Layer 4 of a small transformer language model trained on English Wikipedia (9 layers, counted from 0, width 96). Numbers have three digits each and are written without spaces.
A neuron adds its activation times its output weights to the MLP's output. To switch it off is to set its activation to zero at one token and run the rest of the model.
A neuron's activation on a vector x is GELU(weights . x + bias), where the dot is the dot product.

Input weights of the MLP neurons that the questions are about. A number n stands for (n - 500) times 0.0006.
n25 (bias -0.049): 333523507623515458480534540454264583564467380378569493500296542358438392702377364352397497516429255520449318450481261466433458527605361503514413452229551436504369712468530527636608575665566550392385437490650489517378592490712481217441510324600316275494692529659576372573541590563407548507
n94 (bias -0.004): 503604301463367401247364521455296483373480376406534601496465463380600612368389448482581354418537336549425486359497650886362354542533698382535355617471450591356472577626532441610415568352322497605437658493354409670547514527514540493322369669317322450513486470655627374679440736528550461297
n107 (bias -0.037): 548511673642724488434568366558740402374539740424421685584563431486575316293358410356423519522422374544391575428567286782680507478607690508522424530580584460624346470687493460584489364525518306563360449612493596572391455390653752603492422652406521424430489697181464539496812313384530657463
n158 (bias -0.088): 738470422477772545469568515569442535539316473488265585643520549481420375648539458347182733569327757567528303500462429548471366560471230480520341544411335578330586299517701535736726290628438613689681423619519529508485707492285485637471631686484425524421589451409542512183745420488628767508
n177 (bias -0.102): 429458655431582462547357500766358524536578543323222803517407546465361428558563368467521451418577575373354586269488352626251530569413589541376579637488336607454556540356616309362391333638406397472376465414631579620900678385549686477807504331373378636211533538512469733323741504689476536372
n188 (bias -0.155): 253517590290730353657505349274683415495562661519664328322450439891412193443344842407704671562487594265564024664430477620458685505354463292305411573687651428548419369208387355531676293483354631250491291651526411449457500666537414500467505555412522560302500315561776356313464596397592495622
n209 (bias -0.118): 456558540406610362453448745563453420300592480396394462409456296348303473461646453628394782619416454608562607440367625686654708602616663559426483320451574389432598591443547264354441582604576372395520573569673581542333486357455590520447633554500594361513371481672424593520432702683493521476
n223 (bias -0.054): 453341378364363334461500479701653568663518486355380592463442696387419464650386442267428379592590493460588456468503378562316579442676398496471485831541576461610708377500727619532310630406556679424493443758427519511417482472617527469500318660238452304672567435427284439255427334578544431500
n242 (bias -0.041): 653545394435445211644283384419500547306508574419430492480353755515677567672621773407463568238693484543820516454390551400426474480603337500326475512687271641791410709504618492313619481648330402393583333581572598341609440747552481629606345309411515545222549312447454362519512435422379352504
n251 (bias -0.078): 571424642671684455445641399701488305690431632459759545283440393364512358557609504346413677272576398693408403512413634709623575763414468766571578540663617492504500599533302492372485485712531421334484325651496660435432096371472436450598675755415542423432467553458585517259448536294363480729
n255 (bias -0.067): 545511647635696405175300382423493411428302764590241554430450555615296485588351436585385708411337625334381523500417801665339482527657629512462664454411407586568696402572402545548430643587666406326606422397464394367496408416546292485422466496157601659565442450402367564418519584437361664391
n287 (bias -0.150): 559443559426107490693449527513733419240456213584460556571202443714607337482384510356533477487356288649680792504465446681528478486831560495514556697566401599452532468438409414097491562600682450100177446727390264706452615823449272842608642500310691523548392448491553538420651479513593403418
n300 (bias -0.084): 346576455358332587515673552600895679458511698430485376633508374693454278650716303415476461567453571485412430433547511488818421477500527404417433664597619474552681485324572308560371566485533628496314422563449527473428699376588608566465546713628504469302398396511392440381192336683311534753
n370 (bias -0.112): 638702512293539168390484340399539508452392324643481504430420479866601373776496601581529419415454578670512565368519405791372553131318544464572541372655390342742472492332516445480454469386531642504349477613278587676409311313556462611397360416314527463625602511721547450609416284457686504326
n373 (bias -0.136): 295624661274500674628347349729253488472224699659468417429369770480607480253428629401487512385310655593521405472379738809475366345420622562330328684517616339470468257568488407468575508492512661751472428575445588650492225336545573449601516630665469350300550627446234491452545399488483512339
n382 (bias -0.019): 434607562440634435434656293634480725592532594526350241367375318602555669768365637602304428322714517450403627496595698293440417659224533623604470709462472562509603276518570434435464665365370809463251561626752539547366601468655582464616283379618381389425624488508301474488133477520758655318

Output weights of the MLP neurons that the questions are about. A number n stands for (n - 500) times 0.00051.
n25: 445668553339625445411644290548521481589500474782408463464520807376794566547746587435279394621554760481400677596338614594549537384363423672596335526294607383489378425389489566557464537360598418628537540678390520447441455635548416465584468566503411374251359578479560256428264571385437488483
n94: 375683634362692475503517277639600417514407525603557468531645788781453450378544616392571462417721515570360554590432316321453421507320432486493372500511656412500459601507542454625524580415465475364526525624833647551464496406568525460601442606455289420510619482268221412228459424382517584380
n107: 545241423503414440491438527468629516587506453522557616620506554360605497258369381473525641490495582615513428513448441484626392610693592497549380513433573523532378565564481604138451283412403404564474821423437624613716610562375298557557677426462537507549528474470478407593441458543607514476
n158: 460451377550512616583372590519675348758523650369635676534503516761685445538563272359508470734530433404270730360755530458449632386450515817444378349469367701477544617414313646237347413500435496533549562429540303467504641508594664678372470251468512339733397336452313467545484488406585517417
n177: 398640722500320342567313469565705715471434565504457438632445246361653687539386482455525396508512422507471483583466398518616211596517432338518378500540413497622601686529500496535605456362461482427431359486575797413450445607569395388387299858546599700610635475424490305468560701536396585261
n188: 256447314504434489678275485547426515290461507667584518355411588562476472479661662234547648775472744402496372783371436564624569406527464454500537559690637553591576667394514525613472437465500515233490467398413393475409345545412458497438339677610531391361224699521504618361787500513514367650
n209: 490343337405345532514638504285575628382435602285535685456541607424626384631541625426680588684564522515592563575409390479480624399523472534287486564567721510433540607567591693723387370641507447631655454381456401626415432464803559633336354567301496583423347607317534440472456757503490368338
n223: 494403459509679727494438574503556491344621431591546475652557518526269426527451410658388485413706544547411497476607473429420570470424633509597516399451453384612412627650200434689397395558590543394544716462535536567455448308479575611422520468533580264338572466488582532586403475601520484455
n242: 570378653397626526371522579416525647467503638436523549637389341685503384405571315409439403332531357770347491500605352621586452733416336506503741503474493541477436431442557497434537464525516487582656474656701227509626369474500543445531581401412279507454443497420737555601456363471590614446
n251: 503589565616546750366531736585439596657363374482542607336449436344457587528480733364549582692473337478521497727692277472417663636355317620452673528331478661408639483607434672387442666547601504444477489398192378446348418482636587460446327429413433587537385389564613326514387450386615526520
n255: 579601517664477287570489555399556310669522526523439547528604497590590486455497358569491567488530423357445475288381658534317561577522584570587367671517464408540434542413426511587464524500583412610326564673467679328500465406354439383377467546579390528401429395436380569599671468505514478660
n287: 535460547407373520540352621647405455690286528700148450358448442485727461680445576385463311417419433281521658718312460684531349975550651540460446434488581735573576337627649407309453525547730388595549688579165434740484591458471471477492571690217625439562444459351441469488301575445523491443
n300: 490590553445534664456547329689533229358487572572497556447429542455445455611513578740569517588547451603576354555513604500370490534340497587450511341569313528661343456586480729617593363441358493551418497261489507510541626721517558445451437344531337639323338521230510510691529810589556308307
n370: 435693412659653633515422524561518442311556549424439566603424307353428446448566342695504625488457319023527565323471533455887580466461466437660500354397476353431433504638538371522666426540617349492633427478607533706473624422326645514638463278375589463263617415390526384623571775610606623629
n373: 491484519592619427464412423394628664483419695354616342478371323559319400429560448555480631362669384394590632513586565298491600526413536406503840343404659500593493685423707391329641415687356480560467520281483471337390483385587582581459542496645542429497490510417455550451441483592414585680
n382: 436510555487453446424474582466425561224759376416557517392488412494586481513545713440149669572413625444643417514445513573366439370771554388182624575524563623527566497429367500372497600448603384625543503569395500497527503503630563478430464632399721414384517527358624538622563736415445316629

Each question names a token from some text and the token that comes next. It shows the vector x that enters the MLP there. A number n stands for (n - 500) times 0.011.

Then comes g, the gradient of the next token's log-probability with respect to the MLP's output, scaled to length 1. A neuron's effect is roughly proportional to its activation times (output weights . g). A number n stands for (n - 500) times 0.00077.

".", then " He"
x: 260297454483320435447536310503531404713459438496518484464458507596669478502686654554516604632654798464625748175574537393573583474792560204545470340374427384503628478516470376572510782361613474543414658519535719373507346282629585255605407414623643546494507615438604343655330462341763394314
g: 515654485552496341116469664662407404283679300577216196491349745698325558338380538363560471434518502588650580494396508509527458582720414655587547763346637546612773359379555421423432533362555333556454300456595631403494226468523341508775580450646671642605539613497459558328548614593436550409
Which neuron, switched off, lowers the next token's probability most? n382

"s", then " of"
x: 291233437640271469286338443526524521754377449459407496385536531549288526501648631685504538606712787381439614300575469548662421721722447585536630296353344311428510638558434723564692681317519506445389585575368437452645512398418500201743427575626724640428623665466526290553378406521652479339
g: 627411453414461552759312563432562685653479663595551350534500775420703611471602567414431430454665535329698648629443451594435537293369644650478475724507559320388617660743744416419563680314276338235461530321331340512614269284536617397574291516626483298452703252486561405446461342600550487442
Which neuron, switched off, raises the next token's probability most? n382

" |", then " 202"
x: 360358368487311558383603230460662460636550576439563543509398435519681517477669631526483509688735852506555587226557478458722559614743511338588410125278478309501600639516488399549518519361494680619360549522383620278643340315416483288624543555555680559490428619441699464577337381381744494357
g: 308558672540685433438317516425421479333499583571381420588491236500258603397410489555657691833585353192344391380640700760511437401341509406533709512779358466559683443562470365516461443686341374504379359380495361588582715564635488619435656497409639300709481478526580717399344625472459366737
Which neuron, switched off, lowers the next token's probability most? n370

" f", then "our"
x: 371319400544226506621336420350589254660324391498357431482335438611632505455547820548517780482539723441568756379696372465724578539700581254570455278572552265431705701619463555587384495366592639611286472569562512445662439468420489296644554574651710525472389556281618680432518463352571563328
g: 474572344693441502365425357370469367423354477504394696564448428541607615563609515498257531411618165312614448432486549609502308489412628484569469207344477629616457648570414245446487852448770503429456366413629563537631567395624305242590590745754357675476302702751411568537746497544521586472
Which neuron, switched off, lowers the next token's probability most? n287

"k", then "ing"
x: 313279183645367491531509479439380274556480415466458582491470566457362371442520764484524703424542810546540598638560419478624362532711473488603445095210564284456512702557537536666504616360508416694396478557316783395858434555442482283457487490658592685638645574498725473547557476412646371361
g: 442700259476799280585417605548378386494400758420434243335644518565678434315711455490470584690794388677343454459575457584390772418555515378625371351456489619433618483685273492388539518608553521507289355447229413222555321652429760307482626598529530595459676624514527472619498469412418515662
Which neuron, switched off, raises the next token's probability most? n255

" S", then "k"
x: 387403292511295643577644351299517356700405576522363457701295363618543511457567690689493710531740833352668596379418543403703394623678451508375403256404482213469652592563329489578432602498613670624372436484255679291511377509442482382502547493562706555598605798404584477498541430337626424315
g: 341466479489338443157640615555428526403784499466470697677503673495530637503341382611596517623397391580192494495448464376394256567587389740444483422464431617492503782587485464355662284340459420691620600466632538452495349370421532481454248605479570626566760548566413873522621389294759289419
Which neuron, switched off, lowers the next token's probability most? n25

"ed", then " h"
x: 489246473522227476436373451447638354589439362476444434460492519352417650395646647507597634603562824626508651337552495687492522608924625508646470275296340273532485589684489352531597581396576600588287365604559472368565410359417607177638429521677562392371370699553832324565505500521719484402
g: 655574546631309364508557746464589518394665516558722493320308507631314808650458367672523588364524272420518518376566572475355598339255679666562488536654601447387550558395343625311454426304408367417831539451474590373436473487517717403739676554569488578446417627546336453570688283213621334286
Which neuron, switched off, raises the next token's probability most? n209

"ore", then ":"
x: 281296336564340373394435503551638461795458495386354441608395673687434487372614615461516289584573813439634619358625635581612469736717402537570484257213515297477467688415541661544520689291490435672372525333546635392586500451507531347573498447695491613303702524533641144443728529520690360326
g: 340479520550504383477398419381457447662399656615655554441415596312450514534614234622558245618769591363516570357645712595396546466257343440518718604599482492516834550479507318701502668323217549506634734357387322579527667626309486588742301825414373351490499591518432416419390346543402448586
Which neuron, switched off, lowers the next token's probability most? n25

" with", then " m"
x: 379308312501233525576478435464616323600494446247323568598440511525498532558583557335372813684664822507442732265562481539729588708686636409616401243380393295410634563571497576576587644481541698641400518427375509324662441515478616292634412533751571442361451645309530464535507319456671434315
g: 310251434426450359481739685584650579460475591454495481536456474455619659592532528540634381513237596506663452259292490373643730416561843472607326531629587582559227401288710746547660465238401371476478519434709544412535368664438495647665594411428541543475397420630679590295574227433525249374
Which neuron, switched off, raises the next token's probability most? n223

"j", then "as"
x: 421209258568368519555540441518444394604397535497205497564377505698444478434518735614589648434618642450666517534657580290573353650689506412465481099179453395269623808482561602654588513364541441625383544541364702325634588614453594267431523519626483519553720731483663493510220492529678555273
g: 522535644408173777503601678322511354424701403402407628586482548650592372465631436839403557619260476413745516460369573623400474425256564526548435460411611669382349654427441683652550419309635375482685636492486637441567655595539457415294343569378456463873640458369273465389479581415394235573
Which neuron, switched off, lowers the next token's probability most? n382

"z", then "h"
x: 401270402519445448472425344470405505714456537413326462567429629563453415405649664415676749354505738455498467470593616344703483630687461593354380167239414289595584678498832629593620684219491483616364473547349667404772493559391505321433513489688475623430607667457726291576484501512697419203
g: 403557382284421533478556328498237409434386477591444534583371744590434391377316506303626758462567541622388848583519663463682591582638512520512642461692345446554655225553383428304556580525180710471204481540696381547505508422614691530387434372574508462564422446487497609514760665192443452746
Which neuron, switched off, lowers the next token's probability most? n158

"ec", then "ond"
x: 469256344697333563334433285423658310519381552406515386702476370471516510437407642525525479610594789547593519443610590396684649726758525446440659185473439193489709604591263461590464635524730572579477374422521539416596193322600553242703643376551538625437663585421665662502474524411653320249
g: 528525759563502519518548416319497349248608430352527440410449478549426782497602573446343420374725326233532547418834682636402668537226624775477640813615421594431652584590429470513615479509342387590565300448159456514544435322287665419509407600446372652735453592483400591398566476472375648400
Which two neurons, each switched off alone, lower its probability most, in order? n251, n255

"\n", then "-"
x: 413367370506401492537501335281601336638394475548443582544515424553554549598611676572465685660630805517540719263493623361591508643596558209388680108390680347419756541459449407691432585236509595533427588533319680400711364245422390301621559555633612495414389672389718443595519508319663359516
g: 382670403672577450506282543569644622400319616588456732441541403603369507646463551403240535544279416668367357544643698664542669637590552556578736608567647454414534468768572525306588570596310333578379260740627537439377195415377545522394668197411351457456427393534514678288442670441248552456
Which neuron, switched off, lowers the next token's probability most? n370

" of", then " P"
x: 364358270520304478467459351503712182653414509305240467524456578476492566475499653429487710636703773571532571358535508490695632803707564373574340322293394343404575633629529644629487495369319515612389685516514630377694456454400408345485495573743630463398505644481640373412490385466837504388
g: 363394531543586850464510591484612550560540694725289277217357508482499753682609581683662393282493581587552652654280309341345464294318339515295477394555582545507516567694614441542305457497446475545656518538615578465392404437359537319274397738598807501555464431413640406342604573406441725419
Which neuron, switched off, raises the next token's probability most? n158

"e", then " 3"
x: 246413326538324535448468470468677351668429477271225323627258663537342372396674725480597528573631763463552557593548566684745613673652521485209622168390456257521567689519476455595524565395579593552395500482496710310574299569288534385632497573597438678472585499505787394606511481316745372404
g: 249451404165616354675544482524420304327242688409814767657587434667468347645311867578637543636490440601349556633517734522522560474543468422554442664735493470455565468657462443283653300458376501370408406677411490603492441401615322614635457387555586393415275392631513611465535604303403479486
Which two neurons, each switched off alone, lower its probability most, in order? n188, n209

"ing", then " his"
x: 387333295471143328458490537480582447639420386395394490570489600674490661359599589488575497707697817450447729396480507394621633530762523387631493254369350380310400639655541377674547767554532248518378431429491363297604486464479714357530551493736433564392599663486865362573430497403747468314
g: 512588190483486464701602255626609303500671504468431349401615768358465571376532518520347687601297302556550695732453507473566346531551487668547459426316611530486515302411427354383566513647667494520433391287710610441680535275514444203496148471725468381443485651703564330507589494679687652615
Which two neurons, each switched off alone, lower its probability most, in order? n94, n25

"or", then " and"
x: 461214377600271472413361568540477364748411659375311523505424596562613607442773650676636572526577794456549593414646542468621483637704399388602428338349426330404497831599496507385489655329386488699383587535573708347582318421496532230632399498566447601290685535506805110502376468555671381400
g: 342684642405399576421529575459682557453531398456433470223426653683502608548408317559479523420492342571589248410412515590765101635510471617453410500517573558525241457533537358726706635560567371506538650472659414263507392283440526738723418503133625298484480660630622468601440555387520799408
Which neuron, switched off, lowers the next token's probability most? n242

" J", then "u"
x: 313401225578255651632609494299626304693406585577404419582400416634522337505582740562521580459639793447753659471428530500572451546699532465452525229368461221445707506566400470722450563460544571548302534473419789311531389458252379306451624563829513557548584715320605475548483442315701489425
g: 349769448305491460603549572427526321558535408577442603304477481603421727450477518564459533652481720294448404633327283592578446506648665562609538385406616184759637648509536618698475703578475376234362661461433356393500514512513486767430364659499481510169416754613632492578173343574303432446
Which neuron, switched off, lowers the next token's probability most? n242

"5", then " —"
x: 314316391730262603405528296457535377837441472460427459635446521519443303504335684565593435492608748454626562330590545678784576545796516276476573139458353302522690573558413467735520521243495384543392486628533554357596447624479428323847527515689555596244492719473670424498443516420535424427
g: 304497501439570309411655548545356796513795577595585494684199472642371651348568705530260237525519498324375402415525544401478658663544253480341521616371522532679568577538458557628714466272523580730517479626487647293515414436452342544642503664202539666454562283613288321531461650449623353488
Which neuron, switched off, lowers the next token's probability most? n158

" s", then "en"
x: 377364372607240516558526422387489352672311518538440449760430420701560535399513662614463802592644864312560694413510425452672421613676451372462587290352510284467556544614252450663492689565674688623427449470416551193645290425479506291506394546635642544522560723461510573352619403390618381298
g: 303383359711385646564486451473477542646496412697367492296326359397341449369589343636579438287541466332427762567572452449653577568283523579542729461302336416572344868295546427619602416457537683419422308554518795505609676494192755500466596554583565605401592722543415520396608725467406551340
Which neuron, switched off, lowers the next token's probability most? n373

" r", then "iv"
x: 424322475551180623688537437376672241548371604382440566648418428515524430421629735537566674606633611358491724309560419440733597674637505372566520345494369256501649679539357609655415732373485565579328430496634755300703511400351648139614591560567703635294301645334468498461387494410558481335
g: 384375651494536407638422542701504546610416587280530466390615440690757521586431667444342456515630520610491414610219483719505419488391659441262522604491472604393596438440553430395235381381526442340348292443330853425622402443518683167448435513538811416621641337672605531672391406845468599475
Which neuron, switched off, lowers the next token's probability most? n177

"al", then " –"
x: 377398352466362436221287480560627407451335548395498540460504319495530698383595657520618663492707855536572430549591490328729492607638548446663488314354334313514799766714495613477448522156517441697321575508539693446657452479461546216575473484547487632439544590338790347601326461442695445373
g: 510276736726666547419561444328563405434495559668646418491265701567560414581552549375445568534512319247306730373571587564654310604321570541272744416602256622619838384474652478489470547686455690557244630254284401508399581454437424528515460476331309475604449731558510605430590357585375419612
Which neuron, switched off, raises the next token's probability most? n94

"l", then "at"
x: 513213382509347629467343381469626393497337543458463598467324346547531482412659806622636644556542815573543501595539421330630653645608456469511577234345457275398539679562447477555435667425641422601384654555439599267774468381332535220865432457726527585435711534421667377511292507515642431289
g: 684779519394424494389402412547563480419484536624537513367505566484557666460440227337481678212436751390833288276479441305610516288446222470408491364700613765555550370385511507552666580684462439549764441516512522540781532526657284582475515601462518536547659593342406613213572319403394635454
Which neuron, switched off, lowers the next token's probability most? n251

" de", then " C"
x: 449245392483219518589507509421701355607450443386268583537426558598577556607420826524474617560692624553544718329472382668758447746792439389503583277296466211413383456411421527560276573338534580675407535512602660354612368529439354336747599630593732533233632488529427437495426570424688589301
g: 516606619306446275443672462500611604711637479469535517395382599390210350839406421518297306394474626557530362455442447422271516526610548514453385343304470752865386338537593635588414555411449662502660493526320550310534455613772530355267482701553585343670297488435712430641478500716542557623
Which neuron, switched off, raises the next token's probability most? n25

" |", then " 200"
x: 346343367465306566383627234446683455634544583435576554519417404523713522472662613540480515689713856480547598244551488448717542618728521312604405146276492322510546639507449399535534524399526671635374528514371619258621342336412495304639524542540714554524456620453702458559333366370750478364
g: 427490582539794320379307499583403416356547540466496442540522466373116290401470429469482637767597669377505448690656742756470588606459537287300703458696274535509561373425550494600587374810424392444328414331450332640513539584784449370420503517383731373567437720507401623370455602522420586677
Which two neurons, each switched off alone, lower its probability most, in order? n300, n370

"en", then " w"
x: 529366379612303312424384298608492407581407364321360437550433549669556581540632435571701562559454783548572647368532483385712646601769349448546489120401365279425587751588496532658499546377657547639233488510497441282619318531501613270702683526728562648457568574531694458426268623379659355408
g: 451516657551297469501423649459554699310311551235567611685642360643693453288626490543496471749567614333279267330547346555486547085564610552515359511429331175594454649568453707504676672529464229485681568495654617409493576617422423561475448335719469619474463443532538421653641429471668452304
Which neuron, switched off, lowers the next token's probability most? n287